Layer 4 of a small transformer language model trained on English Wikipedia (9 layers, counted from 0, width 96).
A neuron's activation on a vector x is SiLU(gate . x) times (in . x), where the dot is the dot product.

Input weights of the MLP neurons that the questions are about. A number n stands for (n - 500) times 0.00088.
n46 gate: 720,530,615,279,329,777,529,474,594,615,456,275,406,455,802,631,214,515,383,790,367,604,412,599,505,560,289,456,465,291,645,712,510,663,525,898,540,565,555,505,234,495,261,22,561,246,357,163,480,485,255,596,461,559,529,540,411,346,596,742,368,440,609,675,495,500,380,587,766,328,300,396,963,441,680,540,421,284,515,275,525,469,572,259,540,353,540,585,629,520,536,398,810,662,317,418
n61 gate: 547,462,605,458,467,615,625,336,210,272,369,259,383,434,622,557,325,514,643,537,416,373,542,740,617,685,453,817,495,566,467,687,368,553,659,756,822,500,562,490,91,591,431,326,423,746,257,487,519,753,443,563,612,444,384,339,636,277,433,218,837,557,505,391,270,383,651,606,271,286,671,420,406,439,676,472,272,188,630,515,476,305,738,457,581,746,571,320,591,649,442,505,628,509,761,442
n81 gate: 365,309,703,473,672,791,777,486,478,437,273,632,273,568,540,581,242,541,631,404,434,562,667,616,528,500,496,553,692,491,824,737,442,642,780,478,680,262,174,491,373,610,456,526,477,487,602,479,567,556,486,299,328,366,513,657,267,445,495,691,317,563,495,640,460,469,298,386,438,411,386,661,504,554,545,477,518,133,270,578,252,686,906,446,514,408,245,401,599,395,380,355,518,544,618,735
n84 gate: 285,240,448,804,354,481,660,775,602,631,838,546,376,467,338,411,538,244,486,473,275,551,304,250,572,463,689,924,319,300,290,434,519,785,467,307,411,607,580,672,486,249,423,374,613,637,726,618,491,385,430,481,518,398,756,701,430,409,472,373,495,342,345,439,537,268,500,350,537,684,546,403,519,500,552,397,417,537,257,974,500,447,361,575,575,438,830,514,572,704,629,505,570,578,572,457
n151 gate: 588,664,603,326,170,233,787,551,321,701,612,601,437,397,471,86,580,644,490,405,775,670,476,305,580,392,278,630,354,485,505,341,564,510,660,408,402,363,382,475,446,430,619,647,292,553,665,431,515,339,618,819,153,539,280,544,359,817,425,490,540,651,454,622,510,481,632,177,611,375,237,811,153,529,539,490,500,57,543,540,470,505,389,312,455,610,519,745,585,296,590,719,515,495,718,510
n188 gate: 500,689,442,387,399,587,332,269,888,668,410,458,377,519,286,389,471,631,481,199,509,714,641,457,874,562,170,287,671,533,414,306,615,573,412,759,265,237,442,309,702,228,430,611,442,641,197,558,581,367,803,490,420,481,659,572,424,525,344,747,471,538,495,304,153,367,572,486,580,406,336,367,725,210,562,226,698,411,528,279,388,470,574,650,582,466,571,591,463,481,471,705,433,576,695,588
n46 in: 389,641,674,121,452,612,294,258,590,635,419,863,405,308,771,553,589,344,355,644,614,324,303,467,589,663,732,552,619,596,745,578,620,759,819,368,284,697,413,539,423,944,448,356,495,312,533,162,327,535,529,627,476,538,509,313,548,579,412,359,632,572,689,538,486,567,572,714,514,363,523,500,452,452,519,288,642,727,396,323,314,515,732,209,549,417,572,222,583,422,534,453,365,770,421,328
n61 in: 400,317,653,641,562,505,751,695,820,591,406,505,213,409,594,452,549,640,783,601,458,495,505,604,593,705,486,265,206,339,267,611,367,573,262,603,405,448,596,500,490,408,282,459,336,509,604,254,414,348,772,708,547,340,547,695,580,740,393,543,393,567,411,533,580,481,443,384,655,148,653,353,405,486,232,261,603,383,668,505,583,824,637,639,120,587,618,205,267,587,666,305,514,702,500,378
n81 in: 500,693,538,646,256,495,974,445,208,524,193,542,585,624,509,241,476,268,486,532,678,675,533,661,676,386,458,430,353,258,719,640,662,646,515,458,357,367,538,710,562,742,542,417,611,467,703,683,481,245,409,456,537,542,472,519,566,700,369,947,534,614,347,357,798,533,704,551,458,373,365,543,433,467,629,476,270,308,505,583,412,294,510,366,158,476,552,119,596,394,544,625,490,364,670,734
n84 in: 306,752,440,328,585,646,733,113,628,365,633,515,593,266,451,425,169,349,592,510,422,495,592,579,531,779,735,608,614,629,729,540,376,647,515,505,794,386,700,449,455,439,718,298,580,412,549,374,684,782,181,621,319,288,734,396,722,577,323,585,480,569,835,485,569,564,669,568,500,515,282,416,321,761,475,385,471,290,314,495,398,536,439,620,646,191,648,768,600,823,556,282,386,784,563,800
n151 in: 504,465,627,577,303,184,194,290,461,400,672,398,599,583,418,557,264,416,555,471,295,453,479,401,469,757,547,491,725,418,396,355,396,566,411,453,261,470,789,798,535,487,352,601,478,645,431,651,522,657,465,478,598,513,564,348,370,500,496,280,425,196,360,478,202,491,431,492,363,389,598,638,478,263,526,391,286,765,235,750,580,258,442,614,333,465,539,261,667,637,567,377,439,496,277,393
n188 in: 358,407,449,166,541,555,634,548,360,316,518,419,581,523,133,721,430,556,411,726,527,332,316,427,237,578,378,590,395,418,441,403,518,607,183,315,514,226,666,322,449,519,674,518,565,513,536,543,436,693,766,709,374,201,249,710,568,350,537,500,593,578,628,413,341,818,505,504,401,658,326,545,596,586,477,505,477,415,513,322,500,679,373,680,708,444,559,285,918,388,397,255,308,595,553,308

Each question shows a token from some text and the vector x that enters the MLP there. A number n stands for (n - 500) times 0.0077.

" A": 341,566,533,534,733,530,489,183,519,565,492,516,417,340,406,522,617,531,443,511,442,458,546,441,500,454,636,278,439,497,536,644,325,561,481,497,494,481,453,519,587,531,408,630,323,490,422,689,483,548,515,483,483,473,621,561,520,269,612,450,699,422,514,464,552,702,597,559,473,587,530,471,695,473,410,570,617,532,525,614,412,540,440,525,602,419,443,402,538,589,440,426,550,498,580,666
Which neuron fires most, and how strongly? n188, at about 0.35

"o": 544,471,579,596,514,411,417,311,544,492,343,608,523,463,432,462,636,485,528,527,480,169,584,218,496,509,596,474,338,564,419,266,404,414,504,518,469,547,516,523,442,555,454,479,274,805,490,522,551,583,496,590,541,637,403,388,463,509,648,458,482,505,436,441,580,576,671,260,487,626,500,434,654,461,459,516,444,545,382,556,301,633,364,560,742,410,484,474,463,629,566,510,579,356,615,493
Which neuron fires most, and how strongly? n81, at about 0.44

"ack": 473,551,514,719,656,463,231,264,496,542,390,523,475,596,495,407,409,634,473,515,653,407,301,535,389,550,595,551,509,455,368,618,533,600,521,450,358,524,531,388,429,366,437,511,323,562,570,441,674,411,379,445,343,349,813,473,455,293,519,470,601,458,644,405,557,616,493,475,527,650,453,455,601,389,485,516,525,352,495,667,520,549,254,601,527,551,405,287,537,584,599,333,466,395,565,506
Which of these neurons fires most? n84

"\n": 514,477,768,495,645,561,568,209,458,583,470,562,624,563,491,469,660,718,442,475,486,536,405,490,446,348,592,531,552,465,490,583,529,419,499,613,556,621,440,539,493,626,318,499,503,615,366,592,477,538,577,600,513,624,491,395,427,714,517,307,628,674,403,363,557,595,488,506,476,607,648,478,564,263,316,495,533,546,513,625,383,543,490,463,584,465,431,386,280,351,810,466,466,466,474,562
Which of these neurons fires most? n84

"es": 658,714,541,480,455,749,299,545,532,629,468,564,456,477,635,438,494,511,511,539,499,400,540,556,348,477,576,559,209,484,484,553,535,205,516,524,293,484,402,238,352,651,408,657,518,388,442,336,601,559,420,575,535,535,476,428,454,486,629,430,485,545,649,425,480,461,652,553,576,596,278,666,602,525,372,439,422,317,375,642,540,466,302,468,652,627,306,518,513,518,686,545,498,391,602,539
Which of these neurons fires most? n46

"b": 679,542,405,570,678,638,406,469,403,682,419,518,492,581,297,459,380,647,448,706,661,506,520,418,498,465,568,380,492,540,327,560,532,620,674,454,475,439,472,605,557,385,379,625,319,479,665,499,430,582,340,665,567,563,573,622,506,584,622,280,623,581,390,559,428,643,613,464,463,535,460,474,605,277,437,442,568,487,458,554,503,606,297,661,438,545,390,360,562,519,676,385,479,379,729,508
Which of these neurons fires most? n151

")\n": 638,453,680,537,578,371,611,210,373,589,378,464,720,525,397,387,561,507,356,690,383,613,354,472,256,377,691,600,382,465,463,555,565,539,586,585,421,531,358,550,530,641,430,452,432,662,366,445,443,445,462,464,605,582,448,353,401,605,642,489,626,531,444,414,474,619,419,550,592,534,555,522,555,314,328,520,561,584,470,642,424,559,396,485,485,518,449,625,335,491,585,507,426,501,559,684
Which neuron fires most, and how strongly? n188, at about 0.38

"oc": 511,731,750,579,782,544,639,461,524,591,377,515,572,579,407,459,441,531,645,410,589,444,446,219,497,607,629,459,352,425,439,629,431,456,422,778,455,516,495,478,504,379,426,311,524,446,349,634,578,517,516,606,333,574,398,528,695,431,621,534,514,342,381,288,515,611,547,428,523,388,446,650,512,622,498,525,480,662,521,547,491,436,363,511,567,692,438,603,579,590,607,392,516,399,582,637
Which of these neurons fires most? n61

"N": 677,775,595,592,516,650,510,379,433,591,564,542,673,378,614,445,512,606,497,518,443,701,470,324,375,561,430,309,369,470,517,603,468,364,454,476,481,363,510,462,453,477,355,628,279,590,417,713,493,463,581,558,367,630,452,601,529,398,644,393,597,505,408,581,428,615,603,290,406,400,610,438,565,572,358,460,415,767,412,492,484,517,396,559,545,501,428,321,399,564,567,509,544,517,447,701
Which of these neurons fires most? n84

" l": 556,567,584,371,654,385,422,348,479,586,413,555,437,493,649,454,369,666,484,595,661,550,593,370,270,541,698,274,509,412,332,471,539,548,540,503,468,568,529,484,526,494,368,588,459,521,484,365,484,500,436,555,401,645,411,588,426,438,646,448,688,497,365,584,533,657,661,374,415,391,424,343,654,432,360,589,447,542,418,636,290,411,440,591,553,404,542,440,599,377,467,382,422,493,395,582
Which of these neurons fires most? n46

" E": 459,620,517,573,744,490,420,187,501,420,255,485,432,200,505,396,722,454,520,446,404,535,541,573,427,420,644,372,467,464,412,682,376,454,503,618,471,580,491,402,556,512,437,505,387,551,467,724,519,505,477,482,534,553,535,661,444,450,555,460,690,500,432,459,517,617,629,450,446,492,467,465,645,451,453,515,606,446,483,607,409,490,404,551,550,350,385,257,552,551,418,473,434,464,520,632
Which neuron fires most, and how strongly? n81, at about 0.26